Layer 3 of a small transformer language model trained on English Wikipedia (10 layers, counted from 0, width 128).
A neuron's activation on a vector x is SiLU(gate . x) times (in . x), where the dot is the dot product.
The model reads these tokens: " or" " people" "s" " was" " typically" " not" " well" "-" "do" "cu" "ment" "ed" "," " due" " to" " the"

The vector x that enters this layer's MLP at each token. A number n stands for n times 0.031.
0 " or": -6 -33 23 -19 -19 -56 -11 -2 3 -21 22 35 8 18 31 -33 1 20 -1 21 -15 16 26 -46 -12 19 6 4 -22 -11 7 27 15 -19 -18 -35 8 -6 -27 -20 -15 -6 13 26 -18 3 -20 -33 22 26 -9 39 81 30 -27 11 -18 1 18 33 -21 25 -5 3 29 -1 -16 -13 -16 73 -2 -22 4 -24 -7 -3 -12 20 -19 52 -22 17 -15 -28 5 -35 -14 20 16 -27 12 -40 -1 7 -3 -39 23 0 -26 -49 -37 22 -47 44 29 8 11 -14 -11 -4 6 -8 13 -43 22 -13 -9 1 13 25 -18 -40 1 -47 2 9 12 55
1 " people": 12 -35 16 -35 -6 -42 -15 33 -42 -11 42 -1 2 -25 50 -54 -40 25 6 -22 -24 6 38 -23 -33 12 -20 -8 -10 -21 -18 27 30 -17 -27 -5 -2 -15 -11 3 -14 -36 12 -21 -6 -17 -12 -29 41 28 1 30 48 14 -14 -6 -21 2 37 26 -5 44 -2 -2 34 4 -7 2 -4 62 -21 -8 4 -6 -8 -14 -7 -10 6 56 6 20 -13 -33 24 -39 -17 17 -7 -40 13 -48 -1 -13 10 -17 34 -9 -15 0 -33 2 -27 47 44 -8 8 -9 -28 19 -42 6 10 -24 9 -6 -12 14 4 8 -53 -53 -23 -21 -6 -23 9 43
2 "s": 10 -8 28 -46 -28 -45 -11 -4 -8 9 16 -16 29 -8 43 -32 -16 18 -14 1 -23 21 34 -5 -25 7 -4 14 -22 -15 -21 -5 30 -42 -34 -8 -14 -7 -22 -2 -20 -81 16 -27 28 -25 -28 -16 36 22 -11 34 42 20 24 1 19 -1 32 25 24 17 10 -12 21 3 -7 21 22 46 0 -19 32 3 3 -34 -27 -5 2 53 -13 -2 -8 -19 29 -39 7 3 -9 -29 -11 -67 -9 -16 -12 -28 17 -2 21 -7 -15 -16 -25 63 30 4 10 -13 -4 7 -5 11 8 -21 -7 -13 -14 5 -8 0 -34 -62 14 -6 17 -21 -1 63
3 " was": 9 -7 15 -32 2 -41 -23 4 -5 15 18 -28 -13 5 42 -5 -26 9 0 39 -35 -1 27 0 15 17 13 28 -19 5 -17 22 49 -6 -12 -29 -17 -23 -36 -40 -24 -3 3 -21 -29 -37 -6 -40 15 17 -27 17 34 44 6 15 -15 -13 20 19 37 35 -40 -38 33 -6 -6 5 20 48 -18 -9 52 32 -20 -15 1 -24 -2 52 -4 7 -22 -4 27 6 -6 6 0 26 10 -48 -44 -21 -17 -52 -9 -30 -10 -11 -8 -15 -10 31 26 10 26 -16 -34 26 3 -10 -2 -10 14 -1 6 5 -10 13 -38 -47 10 -27 5 -8 -35 73
4 " typically": -18 -8 5 -17 -14 -36 -5 6 15 5 2 -13 -16 14 18 -2 -42 16 -22 31 -3 2 3 -19 1 23 0 6 8 19 3 -5 30 -33 -5 -51 -12 -25 -39 -8 -17 -22 38 12 -4 -25 -22 -47 -2 39 -38 22 13 31 9 -18 -19 -34 33 7 2 66 20 -20 53 -8 -5 32 -47 19 16 19 9 -10 18 3 11 16 -7 31 -31 18 -14 -8 -13 -23 25 -10 -4 -13 11 -69 -23 12 4 -40 44 -28 -28 -43 -15 -9 -24 29 35 10 17 -28 -69 21 14 -7 4 -39 -4 -18 19 10 -31 8 -11 -25 22 -26 -10 -10 -16 61
5 " not": -9 -15 23 -9 11 -25 10 -9 10 -14 42 3 -14 4 17 4 -24 12 -1 8 48 7 24 -9 1 11 -21 5 32 -8 -8 3 34 -21 -19 -55 -22 -13 -49 -1 -21 -3 30 9 -7 -4 -6 -41 4 36 -37 24 21 19 3 -1 6 -46 34 -4 -2 48 22 -13 63 -37 -7 28 -23 25 8 19 14 15 -6 -30 10 -6 -12 15 -5 -16 -47 -29 -10 -9 37 -1 -15 -22 17 -51 -24 28 -9 -49 18 -12 -24 -33 1 -12 -15 13 29 24 9 -8 -91 35 19 14 30 -50 6 -5 1 30 -11 0 -18 -20 16 -22 -7 -24 -13 62
6 " well": -12 -29 34 -60 29 -31 -1 -10 -25 8 51 -6 42 -18 26 11 -3 41 -38 -27 28 -21 9 -29 -32 26 18 20 14 -19 -14 -9 28 7 -27 -17 14 -9 -41 -6 -10 -15 16 -16 -10 -11 -9 -35 2 16 -43 22 0 8 -17 -19 -18 -14 -5 4 26 38 1 9 52 7 -6 -2 -38 -9 11 5 2 15 -6 -48 14 -16 19 11 17 17 -37 9 2 -1 21 6 -13 -32 -10 -54 -21 19 -24 -23 32 -22 -20 -43 -10 -5 -13 5 13 19 -1 -19 -94 35 11 30 29 -25 -20 -9 6 -2 -24 -3 -11 -47 31 -42 -9 8 -21 36
7 "-": 1 14 0 -27 -9 -11 15 -1 23 31 6 8 -3 13 20 -1 0 -50 -53 -10 -25 -5 6 30 11 41 20 -13 5 4 15 14 -22 -2 -17 -30 4 -8 -71 -12 28 -50 2 -6 16 3 -69 20 26 17 23 18 9 6 -34 4 12 -40 -12 33 -46 -13 3 25 -25 17 35 3 -19 -2 16 20 30 -8 13 -25 13 34 -27 12 -2 -52 -5 57 -31 -35 38 -27 -27 -4 18 -3 -6 29 -19 -40 1 26 -9 -1 -3 -35 -26 16 41 -15 19 -33 -37 36 6 12 -4 -11 -4 23 7 3 -12 28 -16 -23 8 -32 -3 2 -17 56
8 "do": -63 -59 -12 -52 24 -26 -11 8 -4 9 38 -10 -9 11 25 16 -8 -22 10 6 36 -15 16 3 -32 23 4 4 -3 -20 -14 5 27 -16 -4 -36 18 -24 -27 -17 35 -31 -21 1 8 -14 -44 6 -21 26 -12 30 2 6 -23 -31 30 -23 -17 -10 -38 32 -12 27 35 -15 -21 -5 4 -13 -22 8 3 -3 41 44 0 32 -15 5 6 -10 2 1 -20 12 10 0 -16 -6 -44 -20 -16 5 -63 -45 11 -6 -7 -21 3 33 -21 0 -34 -15 4 7 -16 9 3 11 53 -24 0 33 3 35 -54 28 5 -60 -18 -3 -36 -16 41 22
9 "cu": -54 6 -2 -9 12 -24 -39 -2 16 18 59 9 1 26 -4 1 -39 1 -23 -17 -30 30 13 15 -14 31 -23 -2 13 -12 5 4 3 -5 -20 -17 -31 -31 -41 22 5 -51 -8 21 24 -15 -14 -9 5 22 -21 50 -23 -13 -11 -5 -6 23 45 22 -77 4 -15 -30 -12 33 11 0 -30 -9 -60 14 6 28 14 35 12 13 -36 0 29 30 -33 26 -1 37 6 -9 3 33 4 -19 -33 11 -27 -11 -30 -21 17 -38 39 35 -35 29 9 8 18 0 -39 13 4 -49 35 -24 4 -10 -5 25 -13 7 3 -44 -11 -26 -17 -3 14 -6
10 "ment": -64 17 -5 -28 -33 -29 22 -5 -6 3 9 -3 49 51 13 -11 -3 37 -39 -4 -19 23 47 -11 -24 3 -2 -27 7 -29 -16 6 -19 -5 -32 12 -21 -13 -42 -20 29 -64 13 -3 33 -39 -30 -12 -5 -14 -10 24 12 -10 -2 -7 2 -3 8 10 -2 28 23 -21 30 17 36 -10 -54 28 0 46 -11 -18 27 -19 -28 -10 -28 5 32 2 -30 -16 -22 -17 15 -10 28 -6 -1 -38 28 19 16 -2 -49 11 -8 -18 63 49 10 26 2 -1 -1 4 -56 16 -1 -31 24 -34 -37 31 -29 17 -6 8 -28 -31 10 -25 -8 11 -4 20
11 "ed": -27 52 27 -15 -7 -51 8 13 3 0 13 15 59 20 34 -8 -13 -5 -47 28 0 0 -8 16 12 21 36 -22 -8 -3 -1 2 -12 1 -31 -38 5 23 -24 -26 22 -33 -17 -26 4 18 -33 -48 -16 -22 -3 30 4 4 15 -12 18 -29 -7 -11 24 31 -1 18 36 9 6 6 22 49 -12 11 3 9 5 0 -25 1 -13 26 43 -23 -6 11 -25 -21 19 -38 29 -2 -23 -65 -34 31 -21 -29 -34 12 -12 -32 15 30 -51 3 10 22 -3 -1 -48 -7 -44 -11 -12 -19 -26 31 -5 14 -6 1 -61 -29 0 -22 -5 2 -17 42
12 ",": 23 13 24 -44 11 -55 -8 -11 -34 11 13 2 20 -2 28 8 -19 2 -7 43 -50 -37 -15 -5 33 49 14 -26 2 -8 -16 17 10 -11 -15 -68 -18 7 -12 -36 -30 -17 -15 2 -21 2 -14 -43 35 7 -29 36 12 40 47 12 12 -31 -17 15 -9 43 -4 21 41 8 3 16 -12 -18 20 22 25 2 33 -12 -4 30 -20 12 25 -16 13 -34 -20 7 -6 -19 -4 -12 3 -52 -18 -12 19 -44 7 -21 -3 -46 17 8 -46 27 37 17 -31 7 -41 7 -9 -22 18 6 27 -6 7 -5 11 17 -16 11 3 -35 13 6 -35 38
13 " due": -10 21 7 -18 -5 -36 28 4 -20 -6 8 6 13 12 39 -26 -46 9 -8 -6 -17 16 40 1 -2 37 39 7 5 -3 -37 53 -13 -24 22 -36 7 -23 12 32 21 4 17 -5 -2 3 -17 -43 38 6 -10 34 26 1 -6 8 -40 -16 -56 16 17 42 36 11 23 -27 12 13 1 -6 -3 55 25 26 -6 -14 -11 36 8 16 7 10 -17 -23 29 17 -29 -11 1 3 -20 -23 -29 -6 -18 -67 18 3 -18 -21 2 -8 -2 13 26 23 29 43 -56 7 -13 -22 20 -25 -2 -35 -19 46 -22 12 6 -26 12 -49 -39 -14 -32 1
14 " to": -31 5 14 -17 -15 -23 18 -37 -25 9 21 11 3 18 22 -31 4 9 -11 40 -9 41 21 -6 17 8 1 18 7 -22 -9 40 -14 -16 -15 -49 10 -19 -10 20 11 -11 2 -1 -14 16 -26 -51 6 -2 19 34 46 44 -31 30 -10 -28 -34 50 20 3 7 -9 -14 0 -4 22 -18 -15 -27 28 3 29 10 -11 2 17 0 -1 19 5 -8 -34 -9 -20 5 -6 -18 -1 -30 -40 -16 -22 -27 -54 26 2 -16 -34 -13 -40 -21 -13 21 20 23 3 -84 26 9 -15 14 -5 12 -34 5 52 -4 36 -27 -32 19 -45 -24 -36 -5 53
15 " the": -39 24 8 -44 -21 -19 11 -2 -84 23 20 -28 -11 -2 -9 -39 -18 22 -25 17 -16 32 17 -10 10 4 -24 8 -1 12 -10 41 -17 -22 16 -25 6 4 -2 -27 9 -12 -25 -5 -9 -12 -21 22 -17 0 -17 29 47 -1 -14 2 -11 -32 3 45 -34 28 21 10 13 5 -21 18 -29 9 0 -13 -12 40 16 -5 -32 12 -30 31 15 15 4 29 -5 15 26 -25 11 -14 9 -36 -1 10 -7 -95 26 -5 -10 -33 -21 -26 -32 51 2 11 14 -29 -52 14 5 9 -10 -11 31 -27 -18 3 -21 30 -23 -16 1 -17 -4 21 -3 56

Each question shows the input weights of one neuron of the MLP. A number n stands for n times 0.0055.

n5 gate: 10 -9 -21 -5 31 -7 -30 -30 3 23 7 -49 27 -5 -24 30 44 -6 12 -7 39 12 7 30 37 6 -24 12 6 -40 24 -18 -5 13 17 -8 -3 -22 -16 -30 4 -9 -2 -28 7 19 -3 22 -3 -25 -28 5 20 -11 29 3 27 26 1 -35 7 40 -6 39 -1 -4 -23 33 -6 -13 3 -42 -20 -45 13 -27 -4 3 -2 -44 -38 44 -9 13 14 -5 4 4 -34 6 17 2 -6 -9 21 -29 16 -27 -23 18 -29 28 -29 -12 -13 44 -34 3 -5 3 -7 -9 40 18 -12 -23 -25 6 -2 -1 7 -3 -14 -11 3 29 -27 15
n5 in: 29 34 32 -7 -7 -8 -3 7 -14 -9 -12 -21 22 10 -34 -3 4 23 25 -26 9 7 -3 6 17 4 2 -10 16 -22 37 3 -4 -17 -24 -6 60 3 -4 -7 14 -37 -23 -23 -24 -4 -41 -25 -38 1 -10 3 -29 20 10 -20 24 -3 10 0 -25 -23 -29 17 -11 -3 -32 33 47 -21 -8 -35 -38 5 1 -11 -29 11 -14 -15 1 -19 -7 -26 10 14 3 4 0 0 14 -16 -24 6 59 14 7 -15 -30 28 -28 6 19 36 14 -10 -3 32 4 -14 -11 -19 -1 -44 -2 29 35 4 -2 -30 -26 8 -21 51 16 -10 -4 -12
It fires most on token 13 " due"

n144 gate: 30 -27 -6 -4 -1 -20 -17 -8 3 16 3 -7 20 -15 14 11 -24 5 -6 13 -17 -28 -3 -19 21 22 19 12 18 10 13 -6 25 7 -21 -42 -49 4 19 26 11 32 30 -8 -25 -18 -6 13 -22 22 -6 7 -9 -26 -9 -34 15 32 -12 -7 16 -27 23 -2 14 14 25 24 -4 -11 -25 -3 9 18 -9 -3 2 22 21 -16 28 13 -16 19 -46 -18 13 -21 6 -12 5 -8 -18 -15 -12 19 -24 -14 19 3 18 9 -31 -23 4 27 13 -11 -24 -8 7 -8 5 7 3 -5 -8 9 21 7 -16 23 5 -2 -28 -17 -15 -20
n144 in: -20 11 12 5 15 21 -9 16 -6 13 5 -14 1 45 -19 -3 -10 1 -13 -12 8 -2 -19 -30 -11 -21 6 9 12 -14 2 -15 48 -17 -28 -47 59 9 -37 7 16 -7 21 2 10 -19 -22 2 -3 -1 7 -5 -20 12 1 -4 -8 -2 -20 0 17 12 28 6 8 -12 -12 46 -34 -14 -8 50 -12 -16 -30 -23 8 16 11 26 -9 1 -18 -51 24 -21 14 -22 21 -18 26 -10 -23 23 -14 -2 -3 14 19 -25 -28 14 -19 30 -22 1 -22 12 -6 -12 -18 8 -18 -2 19 8 -39 39 -19 -12 6 4 -3 20 -1 -17 8 -7
It fires most on token 6 " well"

n36 gate: 5 38 -14 -3 -11 -13 21 23 -9 -5 -28 25 -2 5 -4 0 16 -7 -26 16 18 -16 -32 6 31 18 5 -46 -25 -2 35 -9 17 -22 -21 32 -1 -9 12 3 -2 0 -9 -1 5 20 23 36 -19 2 -21 -25 -27 22 -12 5 -47 -74 -1 5 -13 44 6 8 -3 -17 6 -3 -5 -35 -14 -4 -7 -1 -27 -11 -35 28 6 -9 -3 26 47 -11 -10 8 20 0 1 10 1 -17 10 19 -3 8 -36 36 -15 -9 -24 39 -7 44 -7 -1 1 -36 -30 -1 -39 -39 -28 -11 30 22 -19 18 -42 -5 29 21 14 12 -57 -29 28 20
n36 in: 27 -1 18 45 1 9 -14 30 -5 14 -35 30 -17 -16 -25 8 -17 4 -16 -4 -39 5 4 -11 -3 -14 14 7 -12 8 -4 28 9 6 29 26 -1 31 -12 -15 -2 -3 -23 4 1 11 -26 37 -6 -15 24 -10 20 6 17 1 6 32 -14 -2 1 36 8 19 8 -16 13 4 13 22 25 -23 -15 -1 -6 1 36 -26 15 7 -4 21 -35 -5 -34 -58 60 -14 -30 -36 4 2 -30 0 -12 -29 -11 18 8 -18 17 3 6 -18 -4 23 7 12 -6 17 43 -28 19 -26 -11 -19 44 -16 5 -23 7 9 5 7 10 -10 -2 3
Its two highest activations, in order, are on tokens 4 " typically", 7 "-"

n217 gate: 24 33 -11 -10 -9 -20 -29 15 -4 -7 -21 10 -16 -50 5 1 -25 -1 22 -16 -4 31 54 -11 20 -23 -21 -19 -27 21 -1 15 46 33 1 -6 12 -17 8 -18 -45 -23 -5 13 16 13 7 -30 -23 -30 -21 -22 -10 5 -15 -17 6 -19 10 11 -27 -23 5 -10 -14 -27 28 -39 -5 -10 34 -19 -9 -41 -23 -14 -66 -23 -4 28 2 -5 10 -9 -2 5 -30 -2 34 -8 -7 6 -8 -6 4 -30 19 4 -9 6 -4 8 -10 11 25 15 23 5 -16 -25 21 7 -5 4 13 -21 1 29 -16 -6 -44 28 -2 -4 12 -14 21 31
n217 in: 7 -1 36 40 14 -1 -21 -29 -5 -26 24 32 24 17 21 29 34 -7 -37 -16 32 2 -46 17 -30 -17 -4 -3 50 -19 -16 -21 -4 -23 -9 -10 -2 -2 22 6 32 25 50 19 -2 -1 31 -3 21 8 17 29 -17 -18 27 28 -24 -1 0 -9 -42 -11 -7 16 2 17 14 17 6 21 -20 35 17 50 -19 32 12 4 -9 7 12 -22 -18 -1 7 -1 24 -17 -15 -4 6 -5 18 -1 -8 7 15 7 34 10 8 15 -12 12 5 -1 -41 23 2 4 4 -23 -6 31 -38 15 1 7 -20 41 -10 -11 23 10 -7 6 -19 -2
It fires most on token 5 " not"

n313 gate: 29 8 -23 -6 -32 31 17 16 24 21 16 4 33 29 24 1 -7 21 -10 6 24 -23 -4 17 -26 14 6 -18 31 4 10 24 25 38 23 -6 23 30 26 -2 -7 -19 -4 45 17 13 0 1 -23 8 -6 -8 27 -20 -2 -9 11 -46 16 -26 25 13 -1 -29 -28 -6 15 -1 6 13 15 2 37 3 19 -30 21 28 12 -11 15 -34 14 -3 -15 -30 -34 27 27 1 -19 -8 -10 -9 -12 -15 21 -2 44 14 5 28 12 -52 11 16 40 -8 -38 -11 27 17 18 4 4 14 -1 19 -15 3 -10 1 -16 -7 -29 -24 -14 22
n313 in: -5 3 17 25 13 13 -13 -10 10 12 -3 1 24 22 11 26 6 -8 8 8 5 -43 -3 6 -5 22 6 -33 -48 38 12 8 30 5 -15 -11 -26 -20 36 11 14 -5 5 -11 17 22 -1 -61 -42 20 4 5 -4 -1 22 -40 24 -1 4 30 12 -61 11 5 8 57 27 -15 -20 26 -22 12 13 28 27 3 27 47 -34 -33 31 -27 -11 37 1 -13 -18 -2 -3 17 -18 -23 -9 29 -19 37 6 36 39 -19 -2 -9 -18 23 -1 10 11 -19 -18 1 2 -26 10 19 24 25 -4 -8 4 -6 1 -7 14 -14 7 35 1 7
On which token does it fire most, and how strongly? 11 "ed", at about 2.8

n277 gate: 12 9 -1 54 19 19 22 -11 7 -9 19 -1 -17 13 -31 5 -21 -10 -38 -3 -12 -9 31 -51 25 39 50 33 45 -1 10 -11 -65 -42 -23 -39 -1 -7 9 17 31 -21 -11 30 9 -30 12 4 -7 -1 20 24 9 39 11 14 -8 47 5 -22 -30 14 28 -22 13 -1 -10 -22 -7 -29 8 36 -6 -15 4 -5 -16 -4 21 42 -5 -5 -20 -5 -4 -19 25 -14 33 -28 20 -25 1 1 -4 17 30 -32 5 -29 21 -3 -5 4 10 -10 1 -13 -59 19 -1 -2 -18 1 23 7 -5 7 -20 -38 33 18 -36 -6 19 23 12 11
n277 in: -7 8 -7 -10 9 -46 -9 -25 36 -30 -8 -17 -3 -40 -26 -4 -10 -43 15 12 -32 19 5 26 12 19 -6 -26 -9 16 -36 -14 33 42 5 12 -36 17 0 -6 17 35 1 -61 -1 31 -3 3 47 -27 -11 22 -6 -39 25 24 25 22 -34 20 -8 31 9 -6 -65 -32 -7 -16 -1 -18 -6 -1 -33 17 5 5 -20 4 -6 -56 -31 18 28 -18 -16 -19 -8 19 -9 -7 -8 8 9 -56 19 -3 13 -49 35 26 -1 4 -19 -14 -28 -17 -30 6 -7 20 -11 -57 -10 -32 -11 -26 18 11 9 -33 -34 -8 14 -7 3 23 -17 -27
It fires most on token 12 ","

n289 gate: 2 5 1 -6 16 -8 -16 14 18 8 -4 11 -1 34 10 -38 40 -12 -4 -6 5 2 16 11 25 -18 17 -13 15 -46 15 -23 -13 -1 -8 37 -57 -1 14 -27 -2 10 -33 -3 20 8 11 4 -10 -1 -52 8 34 2 35 -30 53 -6 -4 -1 -29 -18 29 -6 3 -4 9 14 -62 -2 9 -4 -9 33 -15 4 -10 29 -20 50 -13 -1 7 21 -6 16 -34 -9 15 29 20 17 -4 8 20 6 14 7 -14 7 23 5 -9 -11 -10 -5 4 -4 -12 -9 19 8 26 -5 -16 1 31 -7 -25 -1 29 29 29 -29 15 -20 -6 -7
n289 in: -10 -11 15 7 26 20 4 6 -13 -5 -4 -42 -12 18 30 3 -18 13 -23 -76 -16 19 2 -26 11 6 6 -4 -29 -27 37 4 8 50 1 14 -16 -20 -18 25 1 -29 18 9 -25 -6 -1 14 2 -30 -3 18 12 -2 -28 -15 25 1 -33 13 -12 21 20 25 27 41 -32 -12 -15 -9 31 -12 -16 19 15 25 8 46 -5 -2 45 14 8 42 -15 -32 -15 1 19 21 7 12 -2 -25 16 -29 -14 39 -23 49 -2 8 5 14 -26 -9 29 16 12 -14 12 4 6 -7 0 23 7 -4 12 13 -20 -6 -39 -2 0 20 -14 -19
It fires most on token 10 "ment"

n123 gate: -23 -5 -5 -12 61 -12 21 48 14 53 40 -50 48 29 -40 4 34 -22 8 40 11 -7 43 -11 -23 -6 -27 43 -19 25 4 -39 16 -4 10 23 0 29 -1 -2 -6 14 -7 1 -5 40 27 25 -12 -3 53 23 13 -6 26 0 49 32 -7 22 -5 22 5 14 7 -3 -24 5 -9 10 -5 -10 7 9 9 -11 21 -1 29 -11 9 9 -3 -20 3 -36 -10 -22 21 10 33 10 -3 -23 -40 0 19 -3 33 19 -5 -2 6 14 4 27 -19 -28 20 -7 -21 -6 -2 -9 9 -27 -17 -30 -44 1 21 -8 -1 7 -3 14 6 23
n123 in: -3 8 53 -26 -1 -9 23 -13 25 2 -19 0 -17 5 32 34 -17 6 0 -50 0 -27 -17 -17 -1 15 -25 11 -18 -5 1 -13 7 -47 -21 -22 2 26 -22 6 8 -15 40 -13 15 2 36 -37 14 -16 -9 -5 29 -46 12 -11 -15 -21 1 20 1 -51 14 10 20 44 -19 37 -15 20 -6 -4 -7 19 -27 -29 24 -10 -8 9 10 -5 8 -19 10 -43 -15 40 -28 28 6 -8 19 -26 7 -33 -40 -21 -7 -27 -22 12 25 -2 -5 11 -23 9 2 -28 -35 -3 -13 13 -24 -1 -1 26 1 -1 22 15 10 28 -9 22 24 20
It fires most on token 2 "s"

n70 gate: 10 -47 11 -12 -13 2 12 9 41 18 -11 27 -34 -35 -23 -21 22 45 -12 1 2 9 11 1 16 3 -13 3 -16 -20 -11 -26 9 51 15 5 8 7 -27 7 -9 10 -27 -37 -1 8 -38 25 -24 7 -29 -22 -5 3 6 -26 -10 50 -42 -4 -30 -20 5 40 28 -43 -57 7 -2 -4 50 -27 33 -7 4 -7 8 7 43 -1 -25 29 16 9 -11 30 1 9 -13 5 -2 -20 14 10 37 -18 5 -36 20 1 23 -32 -5 -1 -14 15 17 20 -20 20 5 20 5 22 -8 -10 -2 -26 18 1 18 0 -13 19 27 31 -30 21
n70 in: 22 -50 13 -30 -8 -15 7 -29 15 -16 23 22 44 -13 32 4 25 19 4 8 13 -4 0 43 -7 27 0 5 -18 -32 -8 -26 -6 7 -4 10 -17 4 0 37 26 -43 -14 34 -17 1 -27 -3 -47 -15 -1 -28 -5 -9 15 -7 -19 46 5 6 -37 18 1 27 -15 13 5 14 8 -4 23 -7 -29 26 27 -2 -7 -16 30 26 4 -22 -50 16 -19 -20 -10 4 -14 -4 -10 30 -9 -13 -1 38 -15 -6 17 -18 19 -5 -5 -36 18 -9 37 29 -22 -9 24 26 -14 4 -11 12 -37 2 20 -9 0 -28 19 -6 0 -30 24 -8
On which token does it fire most, and how strongly? 6 " well", at about 1.4

n154 gate: 6 14 -52 -1 18 -11 -17 29 10 3 -17 6 19 1 -19 -28 -32 -6 -10 44 24 6 8 -9 -1 -2 5 8 -9 -26 33 -6 14 40 -23 -26 -41 18 -9 41 12 -2 21 -15 -19 -34 26 17 -19 -12 -21 -5 -31 55 22 5 7 -9 -6 -49 -6 -33 0 14 -13 12 27 -12 4 -21 -8 23 -14 12 45 -5 3 23 17 13 16 -5 15 4 -9 -17 16 -2 24 -50 1 -29 -18 -7 0 -8 -14 -16 -7 -49 -15 16 53 3 2 -2 4 9 9 -21 -27 18 20 2 29 -10 -24 3 -24 -3 -32 8 -1 24 4 42 7 3
n154 in: -11 45 -3 43 -9 8 22 13 3 -1 -1 3 24 -18 -10 30 -23 25 -2 -25 -30 26 -33 8 -11 26 -8 4 16 -24 -13 -21 -5 -1 -3 -23 19 1 -10 0 19 1 -2 57 34 -10 -53 11 -14 3 -23 -16 7 -23 -29 14 23 38 1 12 -23 -17 14 2 25 -5 56 -3 -26 29 -34 -17 12 11 -4 18 -24 -17 -20 -19 8 9 -5 11 -17 26 -12 12 -11 11 -26 -6 -11 22 43 -6 28 -26 11 -10 -7 -30 -2 -11 24 -9 -33 -38 -4 -8 -11 -33 17 -10 32 -20 35 -25 -22 -50 -42 -4 9 -22 23 -5 -1 -21
Its two highest activations, in order, are on tokens 11 "ed", 10 "ment"

n164 gate: 2 17 -25 3 13 4 3 -1 12 -14 -2 -9 -4 -9 12 -26 5 11 17 -12 -7 20 -1 -27 -24 -3 6 -66 -13 21 -30 -41 37 -25 -25 9 -15 18 -29 22 -12 19 -22 8 -24 35 -9 -13 32 14 -14 5 34 -9 20 4 -1 7 -12 7 26 6 19 -15 -24 10 -5 -5 -29 -16 -44 7 -4 4 -10 -28 -39 5 1 -49 -42 11 -52 -1 -1 -26 18 -5 32 -27 46 -16 -15 18 29 13 12 1 63 37 35 12 1 -7 -1 -4 0 14 -20 42 2 1 36 -18 10 -43 36 15 -28 -22 -11 10 80 24 -39 7 13 27
n164 in: -16 26 -13 1 2 35 4 -13 1 -16 -20 -11 -13 -6 3 22 2 -19 -20 28 -19 -2 -23 0 -22 5 -38 36 -5 -41 -28 24 6 5 16 7 -19 3 19 4 -10 -39 59 -16 24 11 -25 9 -9 -5 -3 -20 5 26 15 -39 1 17 -14 -9 12 -17 10 -14 22 -55 31 22 46 -6 33 3 8 43 -32 21 14 -16 -4 35 33 17 -33 -20 6 -29 2 -26 -3 -19 -53 51 -2 -51 -16 -35 50 1 -23 32 15 7 -3 -15 16 32 8 2 22 44 1 -24 23 -7 -26 8 -34 0 22 11 38 -15 12 -12 20 -28 -7 6
On which token does it fire most, and how strongly? 2 "s", at about 1.4

n291 gate: 18 -4 -6 13 0 1 9 14 16 -21 -1 71 -29 33 -2 19 -54 -19 2 -7 -8 -3 33 -28 -5 5 11 10 -11 15 8 -8 -2 -9 -1 23 -16 8 -30 30 -6 18 -5 -13 3 23 -9 18 -32 6 18 36 8 12 38 12 -4 22 11 6 6 -4 23 -7 -6 38 -18 -35 26 -14 25 9 8 -36 4 21 1 46 1 28 -20 9 18 -32 -7 -11 15 -10 -39 14 18 3 -21 -22 19 6 27 21 13 37 -11 50 14 -2 -19 1 5 -10 -26 29 2 -20 -11 -16 1 53 12 -17 -12 12 3 -27 9 -23 19 -29 16 -10
n291 in: -10 -23 -4 21 -12 26 18 14 11 -26 -37 42 -17 2 14 -13 -51 19 -14 16 -18 -36 -21 26 -17 -3 -2 20 -25 15 -14 26 6 -25 -6 1 2 15 -31 -25 8 7 -9 38 20 -20 36 -25 -23 6 -31 4 -55 20 4 30 -22 28 -7 0 15 -38 17 6 4 -5 49 7 20 7 29 4 -53 -19 -65 38 -1 3 -38 -4 13 -19 -49 35 42 7 -10 3 0 45 21 -35 35 -51 -8 -32 -10 -25 -22 2 -14 -22 8 -37 -4 -25 -12 6 54 -25 10 15 -1 -8 12 -9 -41 -12 -13 -27 -32 -2 -23 15 26 -1 34 -19
It fires most on token 6 " well"

n57 gate: 2 -37 70 -11 -47 10 4 -58 -11 -12 6 -43 -22 -7 -43 -22 27 -14 -38 28 16 -26 -11 -34 -9 -15 -6 -40 -16 11 3 27 -5 3 13 -15 -35 -24 9 -25 20 -17 9 -10 21 -10 4 32 -20 8 37 -11 -10 -5 -1 -3 -5 26 -26 33 5 -23 40 -23 -74 -1 14 7 -10 -3 7 -3 -19 25 7 -28 8 -15 -28 -3 -14 29 -9 -3 -39 -32 -10 7 55 17 -5 14 -49 14 -22 -34 7 -1 24 19 -15 23 14 -31 -58 15 10 26 -17 -45 -27 17 -4 3 -19 2 -36 38 30 6 -8 -35 56 3 4 38 -27 -24
n57 in: 29 -3 -16 -1 3 -2 -10 10 -17 39 4 -12 29 -28 -24 -1 -3 -10 21 10 -20 38 11 -4 -27 -26 -13 -2 -1 23 -20 -22 33 -21 8 -1 -20 3 1 -13 -15 30 26 8 -30 25 -13 -18 -3 -10 3 0 39 13 12 -6 9 4 -4 5 41 23 -25 -10 3 -45 30 19 5 41 9 -59 -12 14 -27 7 -18 -53 -24 -30 17 -15 -29 -4 5 28 42 -17 -14 -9 -9 -14 15 18 32 -9 -24 3 0 19 -6 23 3 3 18 6 13 -13 -15 31 10 -4 -9 27 -35 -9 13 -19 -58 -11 -25 59 17 -24 0 3 13 -18
Its three highest activations, in order, are on tokens 15 " the", 8 "do", 9 "cu"

n251 gate: -17 -5 -17 -14 15 -6 -25 -23 9 33 -8 -6 2 -22 19 -22 -13 18 1 8 -13 42 10 30 -12 5 9 8 28 55 -23 -1 8 -13 -48 -14 5 1 -8 6 29 52 -2 48 42 -14 -8 9 -42 16 20 19 -8 -30 -14 3 -28 -5 -27 10 -29 -34 15 -20 -6 1 -15 0 -1 -22 10 -8 -22 -10 20 33 -10 3 2 25 -8 23 -8 -2 -31 5 -4 -15 10 -4 2 15 -19 13 13 -10 -34 -13 41 22 4 1 5 -24 4 39 18 -21 4 -11 -24 11 17 -12 -8 -8 -6 14 -39 6 -20 -25 -3 -20 4 -27 6 21
n251 in: 0 10 -6 -4 -22 45 22 -15 15 -30 -12 11 28 11 -51 -48 -49 -8 -19 -28 18 -37 5 -5 -12 9 22 30 -27 28 -6 13 25 -12 -19 -20 -20 -10 15 3 13 -13 -5 -22 16 -4 22 14 -38 -16 4 16 19 5 -34 -12 22 -46 -6 -18 14 -6 26 -17 -16 41 23 -15 27 4 -25 13 -4 -14 19 2 -12 7 -12 -14 -9 5 -11 19 -8 -1 31 -20 -1 20 15 0 19 8 -18 18 2 -2 -37 -4 -4 -14 -20 65 17 -4 -31 2 10 12 26 -34 -24 -16 11 3 1 10 -21 -8 5 -19 0 20 2 26 -16 37
It fires most on token 15 " the"